Layer 3 of a small transformer language model trained on English Wikipedia (8 layers, counted from 0, width 96). Numbers have three digits each and are written without spaces.
Take only the direct path to the model's output, skipping the later layers: a vector added to the residual stream pushes a token's score in proportion to its dot product with that token's output vector.

Output vectors of the tokens that the questions are about. A number n stands for (n - 500) times 0.005.
"president": 498488503516477653260512282473580745522556632499443511513637429479360469477576374563397469529285463608443368482667559629706791493591400472492353458461591454495283359478574586463521565454509570585457470422309596369573424593537574476649474478498558540376439538418616474475503481610456481506
" Publishers": 608604458447508512360544334310453696562427544294365506419570398485353515570655538548480524517385389400461441519596539569544619595633545447598294442504512506393356463331715497516644652452562529539500449594363663391532404559548553558563498535522509560266502511532500445560666470587451465456
" Consecration": 552588678356558592265493520419609744326325588258346601310771344382234735481620256550662480502451481605605451507480632621739795358592327581553255500511575398317498440415550548468621514598655639673438596705282561391475396531611613469606453397422286454314368375501581395510588524622518505414
" album": 570619524411437471380588387458383661516474610386417581482425552495356508477546401534572342500377440534386478565474518642516791462525507610528423491431568464358548482386639578406573590533570674648541559574425540472419313521403518479595436383570535521451355711607506357381558474496473676373
" situated": 511506603464444563283527453511336793533514569364377522398601406535194532625394473457496474604394423655441552566607542580431764470543402458649402533507585433507318485475544382502500526499672648679478483508412542447397431540580537558565492442453491588547435506462394390483479437583605507494
" 50–60%": 624641529423437618245757455382524581626337535419470571461511388651317490454609336445439433535482433614561545475487634575684748391474403412579336520433596508524232507507473537467559637443617660583447559527262707407534394419556641420402479366615317496327652535479512396443374515594661641441
"ified": 433598596567486579318603270532425611485366617208393514375563512486365535411661564517506387648256514718440573507724456473728712510464425369600353429587614595603303471577510469314679491521581514480697430552404642458714362553462532535537372475457367509454364571428502479461415484523557532483
" ==": 471424518480334572347778643479472520485415401471439530345425430508275516633386541553481507582482344664578291511559595467510644290595608336370358645348632545452247608524749710679657573438737629473496406337335550466339472411610539568512453613488592450350434624590454531487545431517631565396
" career": 614406386499271510591474564434343545395460459422448541469605557451252594533462422600647418575493398496438389547539516652664699448547405522456393548397519511520329514491675680411512458630500587691457545563483528400572478464541497575596405517515635548441348346559599497500468434401545600418
"^{‡}": 647327460627430426183640530511403801565424495310612588457544436386230661402476297625641363425413376561597371506518605764521805488590477444467294514642575538507246537299535320447701576786575812599472518549226695397495486622561603560562511517399393338259373607389487590532472462377591614414
" Embryo": 606459631435474743454604573308433655591458489300371689486441283496277679549599298462697460594395472472341285488650544428549844510660306408607283532462612509338439406383647535483528695508697568666463516701166594394404521500640669473572590386534452391447509548474473410376302586676492484411
" unincorporated": 591426569503486567320648389412532684458611561399271511555517344580279433582585454490484594548313463648490467413546518567548851479569552415600335482517606497485449460382474543545543548518646681583496377542323557389535335578593581519676503427675398419474534475463330359511483511433543454391
" GAZ": 647612498478406636137703359321619908494405783135279671374719485589028643524606290510425340608315320649437356539716662666757956354668309477670192518478497511462055471285558468535629538617835679783461381547100832334485278575524712366706466313544449499236529535501573327346468406662746550355
" Label": 593376563521497593388538408562406694475355501350420640314624553451434541536546454490642463505311444562461570515364638636353701432628582548590326425414522615407394409457553402506574580498627666678527483446283538367479312643323547465513517464452592579464473446558697378513605454592489456520
"Aggregate": 667474559441391515312631603420506713471573765427546664287477562369372769489524342532586440585452433435483274439439558465675801494605418527515315398438590503522190391456468316423606584463545592682504503579307580379387642537666585517627418374569320434355449559299500548503495557822594513373
"Synopsis": 617527601568427499265565428377411738551417591360358633260516470333293556616511521562562477596513356716406453510712538455527777430660341408512357365498621536431265429514620656557533565583501650602485486548317573387380336531432573599620435458415555462349580485538470448392480581624638591429
"class": 635408425421410477453560561464599644470545652504470578510580564540308484576560397438517567576275268512455502543359621538572739554647445413578342437450519288466391534570557504430628522536532565588533516414376486429604428523462569482520602423544427468517453364565557510550540442485481582370
" accident": 564466521516457493433514393437592622521536516340372603338526437442367509564616413549698464668339389664417408418536647442562801425652509436524415480421526500416338449392514565477458516497574588601421522596441495420406410524639517507437379569737562514445547457466501559474527465554531554440
" until": 505588490488510508540416457501434544327454587444432562500561438566394562538564420440526479470353547659370636504477475527590641576598412508517440522412656518499430471562524410560562474538662416520402668570417364505550455370487472449520428444442453589350359680576427509610589483612457498457
" example": 619444661438368561249671240386697661399361572372414489321582475587235326568595402474590422683418583617451358596767640542527889400601559579650443382460502457408396371436610284464588569587502493747437516397481603406464412604601483384429666365499422583297469559704525440643649314539407468497
" Tracheo": 567408570412467746457692519330534682573452514274462553451398233520182699584564363437662482629344425402394202470446535525638801544655382450687211562419551541394361428388659445438537696566749723620544512823092647373472635504697653318574598440596384295321476593643431431390305624615541490376
" Studio": 593548541464494546520512509437454648552464562379528575363608501549354527522604458475563454522307474450396627528520467478556559480607387497591324524481512455433423432390565491446519540438533700613526445455404488400530407564441560570596474457528601579439480569442542436546612423468531500420
" occasions": 421710550510335571441531401324493475344405591097422599192552315520370589452573470422542430643404494530691289508562552557576771420519467541645293527467578287507330484554541492580641669572549532598452579604344667410497432539491541506670608448501516542379593550608602340499478371556674545439
" forcibl": 467506583577614624443603194482449787565387561442473506364678485385417570660439253526421495641452389572472485421436783516558924439579361533548446486439523516443257410443593433465648525576600489645439408622260614415369461516644522443586355449656491560276465572488413531415540466544534474468
" females": 643573572436485517552677423352414748466460558381419616334523533400257312582483439629460513508436488530588391524636669577495874590728534390495409487394529514444321558406530315702516436631798666578339406520378691407635305499526586405553494390524443453350304528636424412252644370452566631435

Output weights of attention head 1. The head adds the sum of these rows, row i times number i of z. A number n stands for (n - 500) times 0.00094.
o0: 331549522404533605337471666379348517572709357454479515499349588595620325681412495427282679461476534467627670586303322425323674490703500528521591431449462379385670502058590473541486656593592364524423637581520221518671525354510590586427569362832511448585709497573522340559553419555518386438
o1: 523514471650603364472629522410390640553535668604486299473433616372507434484467560512572248472805463469521513481467488614623431521371498505419454644830652539577356657633619253503649328565440564562565134336561852450532398444632394506243280533324475576449369528506543567387556443413343619524
o2: 545387418589529391496580394353627520493439592596687446395633370480484446603584436628523468642484398601460640550385455674468452688442634403338344673471608447584256581350462386290614418384503515588514347603273660488646436332974526455445435323516516543396410639660459535641583686359443511623
o3: 517589591602434422450456558563519568541367552341730549623383541343406409602456542528528375369610625416541453550631461361541543395419379395667405653751338321603401585527515345493607370544462479463516490590698501551395660629456402422615505263370501502633708425550533478502566381413405529534
o4: 507618472543395636659571540618276423408594445636252548457343431439576551660357342354590622390503477614511425552412417334499663580633563494688744575383576298432576526497475676544370161545593657324395348357483346528682414393349606334556562401438467593533789467561504375226562616496631735500
o5: 439585558593270441461631664569582452513476412373662789487360555553250430592613433383616393332485435428529500614551528629655472483595145500604511495568364458329501581389367531472361659575548050402463592668627565505438692573693854499365707572417372545468489503451240342591469414565521472563
o6: 569528513468481651436525419700341528564483453309466484539528492562610395512585591550293634518676737323649421487413400667449582478335746631438369461371437489543469638215631329580540651622503479462506585539415516498545580393468359357737458379541411341450390475797622382488297599538476429556
o7: 445434357325633399340505366583519434383612519531281458608533559400398570431598441416178570605424659472508537524466540465601489592375537542487611338311590515387540489738411263637507520727456683534423716457450397638513331526702592660749562569446401189582178503717607582638467323681518724426
o8: 408167402387379462521367483554593545595624564741734375583575688542415394501567450525280369510441427723623744485276290416673512438432568454545468439545318636711449735345324361245529471595702409674592494351390485656678471393634549118690754388554536525519413398580538469525592600376341575540
o9: 661610525357541433496348557571402379457409614243838486488742547415265570633518525399423451317353685291568505614445417393515568577363750529501505653482352620474512574685437322259558635621356570555365734389440425498291538180821390696509530541656379369368494387513351615730469489448617839583
o10: 547756616458531512622627432599252498384671457421502576615633331390558432507373261316428517556402660831520522426628759434243540394455389437609446591468593557667439472653356671516332604451363610389438456467542640394435426536503448556384417514495634621446674293453400385589533354511540587440
o11: 458370520674428418406426477266616527402328407498311395415777597692512435664664381588615538716427461412520562483508698425407300261560688560594554407437608589476592464474771527399426529373542468385459387567455371441447435666466858542385478558516669493443634535224409439501664453450539454510
o12: 578391523570491634609364569440430618297591433439481493294613501581740529342466694438538411513337337749652334366454559768491441620613513442591474478426625469383587546478517616491529509455477492433586586594491281267509394380121548433582493365477606653396548483387750477560465423451705601554
o13: 553535532398469487600578499655506433487416569429649664514620494465441553480378475548336513441442592766503508409362523520445580688421351487548588500399369525409510641522308596414472392679483360531548739386605548512223434372371164239497566311461560612558429389715590568609541415530581729611
o14: 329695534590594544546503423340431365727481656393358484517339575440521586545413623341472449083515460442710365575575412558458427608507631523530652529466640392224776418514650357622478428505443559377523472283398197607554556542484611706682628592587283444642532391532527208768562531367545571513
o15: 260665541762684642521512466271484587732399425739653444497423525523624399519471639539468400432138322818393540614738504536375356625545408384537409623722583559530566340545557609377472565416400471418571362328430700419382494528340365507535540396461621566597552424516462433773425497338300441493
o16: 419470403445590558578445385385524610557620582688635650541616333378540367515375592620351468658494605605492451598617571417432483665419457512509464416767481526549259540389401551375676400390429650607757323268309715412647623285488330197771546251486559401475652434794590355562592483493298536588
o17: 560539568383590652515644468625510445412599491506079372489710636424593515324509534518533694583662372416439553355361676617527557320437586676356574372416373604571581498642279642784365369570542409308363398482715558510587276404545550455375413593577484559270649599421473455357301616559607550484
o18: 426599485557595591354522295613346458675600366774471469599428326463562503736482416510647535756418483557428429451737501436592397540433395345469494448332964418580399253563555539702393312457535613279519436401454751435450474503236531744572480508464556388594552569531507613340306571622332417482
o19: 571589356594432606438494631475543362432502445546467641501448527391501424319539439541727454452279550516587620494708592660546298563522501406299530497405362369286585465636495622570338668602510364465341699649294501433455606552807479511574557464421424466419395596526496404621376584502493519545
o20: 568567646513603511377564424434582405654630179416369690520639374589491570894324578351497646435612427532457429459558469463596490582568390377613568520408786490255505262218779566750476316403321440408616419473708459494368339562388648740522515608335482405631387337274408683584458295476659526508
o21: 463522596329641239322481450424397456441555676451420391344408409739424653675546240414582576425645744697526387587251465298415575477634500663508577547358621644418712470387595616265625628602545437502525579457308504511335523311301496565236477521668377503500409423524508391612661432705718573451
o22: 473256484673568506511335554346598477503534723402408543396471563516469674492555454418411466451518627566620371634571495515521355555544364398598453575491588499254648370566741433331676662445518571702682551543255211416380695656329611467604560419571495482469425410460745576477458309435468407503
o23: 613643592390643544535414248593689442332546334309672512378432576413565622312621469611565439646367586321576351262248779411719451313317526540516488207508373631307553534556398345529559639511484317446347953703383485471269530340263535606408668371653612554470539503458570486609631633651446751443
o24: 514634471511554495393434559312396457555522768435407633437540394443624480597260519305583550409782493463464672441433450664457419482377569441414548567555512422514614457383661479428454561404328469628657413538465368582578435370685455587440331514590472662556697461360617382490482534392830366509
o25: 580699397515401631447514436459469543387567400433425616558622728506513446498605676584605453325151513520602633602482467691537483364455677380428623271535351486359547591403589325584561454465478494411499659602557413484714495597503681425749713511366373475357393397265335404573497776321353676481
o26: 462544396603564378583493634343474376488506745661827493504095369541297704384578314266625382434308522673397369597474347418378540669559538486619504674379519346492645653636446686304491648637425538489420535620203486587548686554649593501374564414697492469653558557539406314592533530515373491373
o27: 740457623402522495469526697536725291521699352421491700606588265190472597439283465516402645691691441176259569248495471194661455433164518468552539459757492516521482357611637716749562388511268484614637525519581603509502754494706425640700452754366594324453557425304451768372432245603512168346
o28: 252281380404406471417392476449383681471607465709690391572368646646591390608568460614494328625308412556502726657395275412559597377758439637571620418625613551743386448366608397347450517472655566577573456402412523484669381460503612479357571550425681447485295517303417596374670670432283555513
o29: 429268385428328415788475685584461374489366566727566521584297454532239716449447332364567523575490388400356409581539359281537605608671351474631615475523336457528383641613288663424402416590485724572526401445501519595576570554515657402634617701466503403732627688520365488310401523641501381587
o30: 433461417503351465480522580488422589571436600641233391494613784665424215795434362480539552382545514621597793602577431438495580366590558426598526479323528430582620512505545420431471197578625762421398339402658352543596335583424674546279513613634453565544595514333370480221708437454333508491
o31: 506592440543572524504496724477428491576478511541507453558190473450539544325349705489436520323334486300325535710632237386427604765519605584509580537536445351488527297703582382601506448663488696585487562414395459511591615677494210572681373555473456419602230515694630660438471447620347417418
o32: 300440492559536630594505503339634476653491614538311594551312524546472388473382549532271686269713405627606400618434428630431385709586101379600497480548380434258646517303333492551559458523560356518509397473560372520689615627595532378455679425599349520684667599686651271534589402534597434612
o33: 494460574422457443502481557362586461464318498386402576543625563606406544546393350643478547477413483649391743553405609425329531366547477421502584483744233694553565646479541487294648533430352583621597456440555464586414590490529555353496495565455462635417598420243366530657633481403596491459
o34: 311447538695522486582466481287511743640393603466594545373532541717568343446521620504307611424438329728427685548560523598289570534475311516472544481613326779693483283349580536430528641456605330630590472473418468572546338647463392384369437747403677549357105390362455497797644454701462269388
o35: 323608453504616398367642343434578524527543598506451509519360533312321421646706522328434484365582589503582374607752643576558522531698245604352637394430494512276420363472346422682489471448565402465533369544665438672695415681641670671388498624540324346499413570741288256788642338713246472426
o36: 471271484333521422458389582319622386587275477623700531593535505784423595589439472760658533475418345644395394734451511533526332593689541593498607448448445615440551522308519638249418529451432372389456483160334625377287570500603433322570542422426379534647590520394545475685524459578758545770
o37: 617417436535339465448458420389644651523474538440331626400584572710537345405442643684522466352532444806751549528567703808605428462416301334488467357430353576480417463405409353472632415475530472527559591625472453397494541727454405386588468551365479645489194529477647367558652606590473438629
o38: 301607516663569640531517519546354522536776533620359565590279470363552597479382614331411288593435594626614305447612427687416325723463421526560350543615746266307488501529514334490488501634498471562672365467343643417444529506302733368859649311401490453563441458790761381636303420337575543486
o39: 436489425192684808437445258625577438732736295833416581715449455561673338502293525532479528541338371783520689569576469479692322576503300496496456199329571546513674318396306578650288395495479484422494617316548621442647462397376360459659597452505513512670578505410556553454493596549411526473
o40: 544530522692416342470533406357774655531248628285673519353363558553435564332625586710622477344534426374423305541662718597507626469470503490611534392438327429499394380505651257423643519271591440433488622645454381557285568876436356535312456399522566671587390517555591562559698608593322394543
o41: 403508514487345508332437079659265620518555346532607382560523455504484335702566550532509369618507450591742469246550541606707498517462352404468449466514788567817218598468317302626506404448665544302559330443601619442504351409421550573401634668422570612495537507324447478393639707465585592611
o42: 391566412485592600731491499406383630555678752454575580436514567203682454403394554381536443351703505349440466544357315549446638613565522631469649559732579460462472504499635374535591347430486448611682480402422516533834481387523456249337410399438411493391494346404563475361596750345525723491
o43: 508396498440599468449491591388619622558442411442658550496697459675548418442428734635499416475399377699570453628593630709447431506558413436502336480611337607484410582315437546435595534466331364447481480450594696302442615438511380429729478252381485430489536553678531349823380360582468407615
o44: 530393492453761614473639544468598527513508363582405433503523404543630457459552651552467561613553494609427362738498379735482385555573371453511407575378749397317509440413395611600513385498453341327452483649588703270665424710389440526402357348481473408492458694720558546483343280594379518459
o45: 555764583694489543541428735410266511541352562392417683526459457484540492529293614323598435317434406569424640546703691774292537545418454499565459706495491424627577514839499451538440390652199515319463319431585468415363568600563536506543197584410469595443661415386455273603394452505643555496
o46: 481622566582495350437577542501317487562452644445374419565360287610500676523520374547545498504755716458576238381548426485316468482297659501589352635517754383525435602418606526370649564401464636432608438501184665451360656615254526436512538457594507561594566522715624214442451602476609377572
o47: 565550583429473557532543521624478568408573557401367514420573637407450692472478553507574434449277491457481442461556635425550641578580492714544636395612458524291511427751521449490565262637559500463480465257605549481340405302186468365631577501410419591273453366521515738440538414557546753467
o48: 548590509509564403597489574295634478541395500621410270432573777528429430506377346649508369344294408516460616598475610346436496411378747517657560445393625513592597444881483133453540059599563766420345558287330516471523471730455641436537381672606460464523268506556513475580782638613258770403
o49: 532509573399523504570506446559390455555441115544592309454357481660703507387570563535542526524282421529457391352419380418469538535679423452369536517450606627574457368415528626697493727496618458539445712660567642414422526528295300708384430685487561383678146622415453696537376686569495356458
o50: 334765580640560428447637524518281708443447670557552216336252468638418596362507451122586520428416564837533448332418341521308532327625405386374516517492526427544543449566243598371315621464553543609482646837553559619482294545149492593512491634704565580684472584735414341674451621604730519532
o51: 530489424403512665648508363629542516415541579432368569391650614447564506346688446573527465499520654570618374457521629567630481569471434514514580316359488577332613536558432602539523589519581400419488684416488423427481434480259466318377641458516490566347427430417565476381548483631408728539
o52: 647255417430378473722444848558326559433614654339534451466732622637546526494260541373510411374626513452556545619417315602502496540376646442682353583501508585630446515597558257392393353622421622662581481414557527265473506481347628375602356667404593497375381443335638677270446422522666505593
o53: 434575463424509461328619334515392446612542497684336614544506318528538537530472280676595562536500516797491642531535520577623480752403621506166600519447526681522423499259521774472587583506593430458560309220269786482459431126666470597272651506416476590311223473519432465542530724448534504437
o54: 421605553670500427447462454338638301395414466506575635535293235499358638671460438618499484763322615404321489563657716383277378683435429426510503532495558459519545588676506656417649610584595421381525378467447578479338659641495710483300603467457610463398756620411381570526776179496464526188
o55: 626340478333526477429356371456511317376486557487283410447529358664601548325534469544427555647664540637587465415410663719572341551393557525416427448262488505527597573586359488392522727559424556498458583671318360467487478400700389479607352527596448473616622659536755328588399457584846477563
o56: 357644361400650490330578511311449460391395480564239592529501467606445631478333552494632564520456462622372597703436439596528333632474532302604573574483727328349617436557434535475446478540244503453534461461468629425429265484627579707483618568347506598671383531389496453522452445493788715558
o57: 405594540607430447776495434486484403643515649716483522426342491292339406490581465267460439473607398707520504407432419478540601599466166409482578634623504477522361490711205538493547286630663411533578430618403517615676609522633754317544589685573401377538472539703414247520431704515395534466
o58: 566533467519374581366374768744292487438616424567705506668555679567565363492563583360388266504252524725655600536579444627535490387531366506647335542462486472533573517682645439490249617782432488486309656496574384397212647387436496699506436358517569470497423347543622567497178363470290431602
o59: 374411349507387412507393410523351538384473720607472469527471475379538429407725307499607472637720652611662358369467563641416436372605413554345457588547513525610418706499470542414541598423659496557564422607306458593644565592523691233513530395477382421520637578560625121448458794406646456594
o60: 497753499692276685542228531464327591393438271519672714492495616430533279621510486573567341582160464611440719522601716458357401583569317532648443694592607397594503481596717433367390576524488426481383497561544343410289490409581625377408531385331617622486615281128411543507627519209622755508
o61: 500659479597567628678420259399439505554396513683539482492295239533574426507339406505241705600333550586386476389689672279074457677333601509526349497468465527657576217575516571372474745395440773700473367469233396621425532499428444604689339653712749536709628412637653555647596523538496169378
o62: 431629676445352361380591590494372583431443568261584517556376502618339550533448487370628425290483401759599582404339400558504619312481281364733533615669481431442401606328355394336463526445315279510543585740696423596445426456568676605444768543489518750604484429434268404658588600379743610608
o63: 585424368423384423553444241391421418442432570485213546544660381713602492425432623647542659442474491638667380482601698722339334470521545385340555383437475577435517531439484593568582450357385798448574367519509502413676438742531414470642400782256388586501555567084477401521649613449751355607

Each question shows a token from some text and the vector z that the head gathered there. A number n stands for (n - 500) times 0.0067.

" all": 440469499465523685360571495604627673497448417412440515446469459532532601421524548445489587596264515619497635438503364353424531460478508610407519688376507567554419681473478665512573574386537441
Pushed down most: "president"

" 33": 528561501484578619457555482426335347424385536384430538496578473501521525496566532542540570590594652448361544400544553554471474612298540494463507537513344525519605538481550688474550494398472462
Pushed down most: " Label"

"'": 568470520488503568382539496489594528467530483602455429533528581522549296522505600534469551668491525629559549434509508466395448400523514606488479603478592409536530631436564603552447491519556498
Which of these tokens does it push up most? " situated"

" in": 476411501407515560321615544532518532525563534560441431490548626469643325470559585478466616618472540589564611493548533497421410383496521559386575523409515501491505604429556588579424520505507573
Which of these tokens does it push up most? "class"

" |": 521587546487389444504463521528380524345433469474414401503476533524631325576380494620569504637604543535485376525488467506485453497343457500544451543548255425600576635492504449506433596583407492
Which of these tokens does it push up most? " =="

".": 506411474548420479388592551359436637516358573619430343564489595351633480441691554501525445672574557528558555396653550622643440373518549519450429730441511476480330596393597419529355525611524579
Which of these tokens does it push up most? " Studio"

" and": 409526556471514509470526394683434408554616626491409424497549541486530566488490498343380530479545505455418582507532501450603567461444480548475552514512521534457510520550542494422410528520529560
Which two tokens does it push up most, strongest first? " occasions", " Consecration"

" lived": 548446508444549559409615534642483527526429464424432467493504502528577515472483485415583611635431543545464549464477479478374501503430502500381524612459574479610449512501528602531487551447531414
Pushed down most: " Publishers"

"GER": 471436526412474391441534576463520567596502417483524532481461461479584587484502467473576467527427466512437399533559465570526518470467501398474471544521460541542492487600508452534519516539448557
Which three tokens does it push up most, strongest first? " Label", "president", " accident"

"sburg": 526355549428578266511662433615404670454451497383397604489547521548426580497554473527395538514501441562274449661371331529472324369462551376487482618496487458412473468642543314395498367565393623
Pushed down most: "ified"

" F": 482489475339533465568589403392436427563402566397452592658584569470531469519585474567401495564542543385336540409552560628360537470433645526534492490519464548514547510586536531511490299410361671
Which of these tokens does it push up most? " unincorporated"

"kirche": 523474547539541482434678490554469444418518532448465601505628464392426495566530518596339566531522561502269581491425475602404338475519551497379459558395512449453409419590561547567535389441450475
Pushed down most: " Label"

"cal": 452634504624422521471529422648442481426333535374346467538467612488468512604507474749527455562552375478447492360437352374546548573357416549449451571532420397612443483449487524533387485394550473
Which three tokens does it push up most, strongest first? "Aggregate", "^{‡}", " career"

"is": 278527620572431321456528605548647539385390204355701533546547024406328506372494576528685602488538219577535465364506327405524662486468367567506520730411513515520464728557284591479737524663352563
Which of these tokens does it push up most? " forcibl"

" gr": 552403594453477494553612520596502593557377559424485524455575429447542625445532534411429451492386582479404572539525443509527487431595547496473391597360399543448440507641480459493571454508456522
Which three tokens does it push up most, strongest first? " Consecration", " example", " occasions"

" nearly": 467427457504568526496565487554520478590560540446420569571450519464488573435490461389455537514429521442424539486425513502495617496424496519455547472463517556527457573495502510515505509462481483
Which three tokens does it push up most, strongest first? " occasions", " females", " until"

" Along": 444510456419438478425523602600621628471580417496510556476386479574492713473487406553544416612307491595553384448494371565410590489369441401479526656477499624548494542434514517511424576602515462
Which three tokens does it push up most, strongest first? " forcibl", " accident", " Label"

" Jah": 605337505459468595544528523479419574515494506434452485317620427442543604486631516414514502419484601557504552544528503472575385518482501459475466409455477565420464565543489432430550562507542538
Which of these tokens does it push up most? " Consecration"

" involved": 442507596393439483350533552396422580585427346522511449605483525511557525470378495530653567495457504470640511606507475508507518499508599392423480531539510483554576559506558553440514517492461447
Which of these tokens does it push up most? "president"

" siblings": 493544561464524506450466514522549566528539468527516484473408531493506602500448441475495457549363565533478464436466485476470585509395488417498475492468490542469515566436532507458444593587524461
Which three tokens does it push up most, strongest first? " forcibl", " accident", " 50–60%"

" seems": 481563544541436473484593474574487524430436433408441428600423478622509603425454493333594471640464456469500634405534376457593637483402560428499465600538565530460527564469484500432500433476519454
Which three tokens does it push up most, strongest first? " example", " females", " forcibl"

" are": 461598680573472583408437571607577451489546478587545273500532530541567404587404635380544451523405497510551528506557541413509569544559485589513415455398516432526637601465535592526552621495610448
Which of these tokens does it push up most? "^{‡}"

"ending": 432473482555457387482588539599500520518564464451411463534450502504501607475502471487546448547494436503479427560565337551621531481460505482472534632473465532559413453523471363539444504489506582
Which two tokens does it push up most, strongest first? " Label", " example"

"s": 444518433518416525439584345466435601403466424428300484557480634578559383457375456632491512587591474508554569518481375391559437343446594493508520479564456459536486648471569377541396446420464500
Which of these tokens does it push up most? " =="

"ras": 473541569448424492483440419475479558591364520567351602592554475491345496474520497502498369516513390431549457456561432425573627369601482600538488559648564408462611493547483490600445485506559557
Which of these tokens does it push up most? " =="

"ify": 375568545606537349526545482705506401416613516546434494527521429420443497451440441463427455539647421490396363507414431491534480535385465562469541675524447461561474488495474476551434605591395454
Which of these tokens does it push up most? " career"

" resist": 492584516445555463494446489461614477578477431515431655572465470469311563550539400457641404512408393522613427425525449540452702599450504647492551551537595511506617418455509526507519557438610499
Which of these tokens does it push up most? "ified"

" If": 462496578501456531484499433646497419507616573541459456498568546488549593557486450457374422424480536506478501508556498495558517479498482524489478433489451529419570522545563499465432570549544538
Which three tokens does it push up most, strongest first? " occasions", " Consecration", " Publishers"

" Grace": 540458504493523496447522373602564555481430536516515502484522558506552512573567529556388433571478510545411541410447455448509405502456492561500503495398427516440557634460564434462404529573478513
Which of these tokens does it push up most? " Publishers"

" against": 421501594465453424511457466496539451562502356483585538561443455563511569561387440483454421413357508485517429460511445521470540511538561446482458351492579508488535523587475514447594500639460533
Which two tokens does it push up most, strongest first? " forcibl", " 50–60%"

" left": 444480528395608526424575448478591466549514469498447565584538489502512580516514544385490547518399510486440513394473543504427556477329507529501497507481632562435624508540616619523555577556540449
Which of these tokens does it push up most? " 50–60%"

" Miles": 525408445534479474498399384453607622486385459453521555486431546499534531615507390535456423546378503573572583427538390484642520521425421538537476378384465536437532567478433395354517524648517613
Which of these tokens does it push up most? " Publishers"

" World": 492447533448312457450500339445446665465382489549439425494525501552577526486479469488511463522539544641582472554652410461652479278574508491591375569654521392435503624595599362443456473685531706
Which of these tokens does it push up most? " Publishers"

"lad": 546465493504729451390495526404498485497490545507387629527543569353356263646467505615394691583481618516330354504348565551246447515332476577500404466480604361528518400514677639478598582547583491
Which of these tokens does it push up most? " unincorporated"

"-": 407579479519485522357462453561529437420427522519389490495563376501433495523563701523660591471584364610605538500413355451563564621346307649411560576544531442461536580404428556513553605526556564
Which two tokens does it push up most, strongest first? "^{‡}", "Aggregate"

" mother": 494536559423572498367526483437617562593601443579483521482588491499480611494508578384418447517399529515472469408463595460431471535443551515505501555476633553448564634460638530480526626509518446
Pushed down most: "Aggregate"

" a": 562554625551482640439486472411352463421383491546493439620591515413493455522545452413612471595511621465538668423569521536560522564483589507355465502470512412354572490377526625502491590404517402
Which of these tokens does it push up most? " females"

"er": 480454515514474350449734557634561455522594642584478319461706394390630543511552537413431431490654456495502507377569631539481470451401361535438435691500594502476437540601553521614524649691398543
Pushed down most: " GAZ"

" ne": 492401512495567598398479412615618580483496663557476473571506591590459560573497615400436500495344575551494668655453388538537593493468463609508457523377502515332554617484523536419528540534587588
Which two tokens does it push up most, strongest first? " 50–60%", " accident"

" 2016": 516368441368473418391528472565586741583417404405261585419520442545563622533543514399594457664357356572427371525447314512523475431307432465409463541525469579551462565622521315585521680534444594
Which two tokens does it push up most, strongest first? " accident", " Label"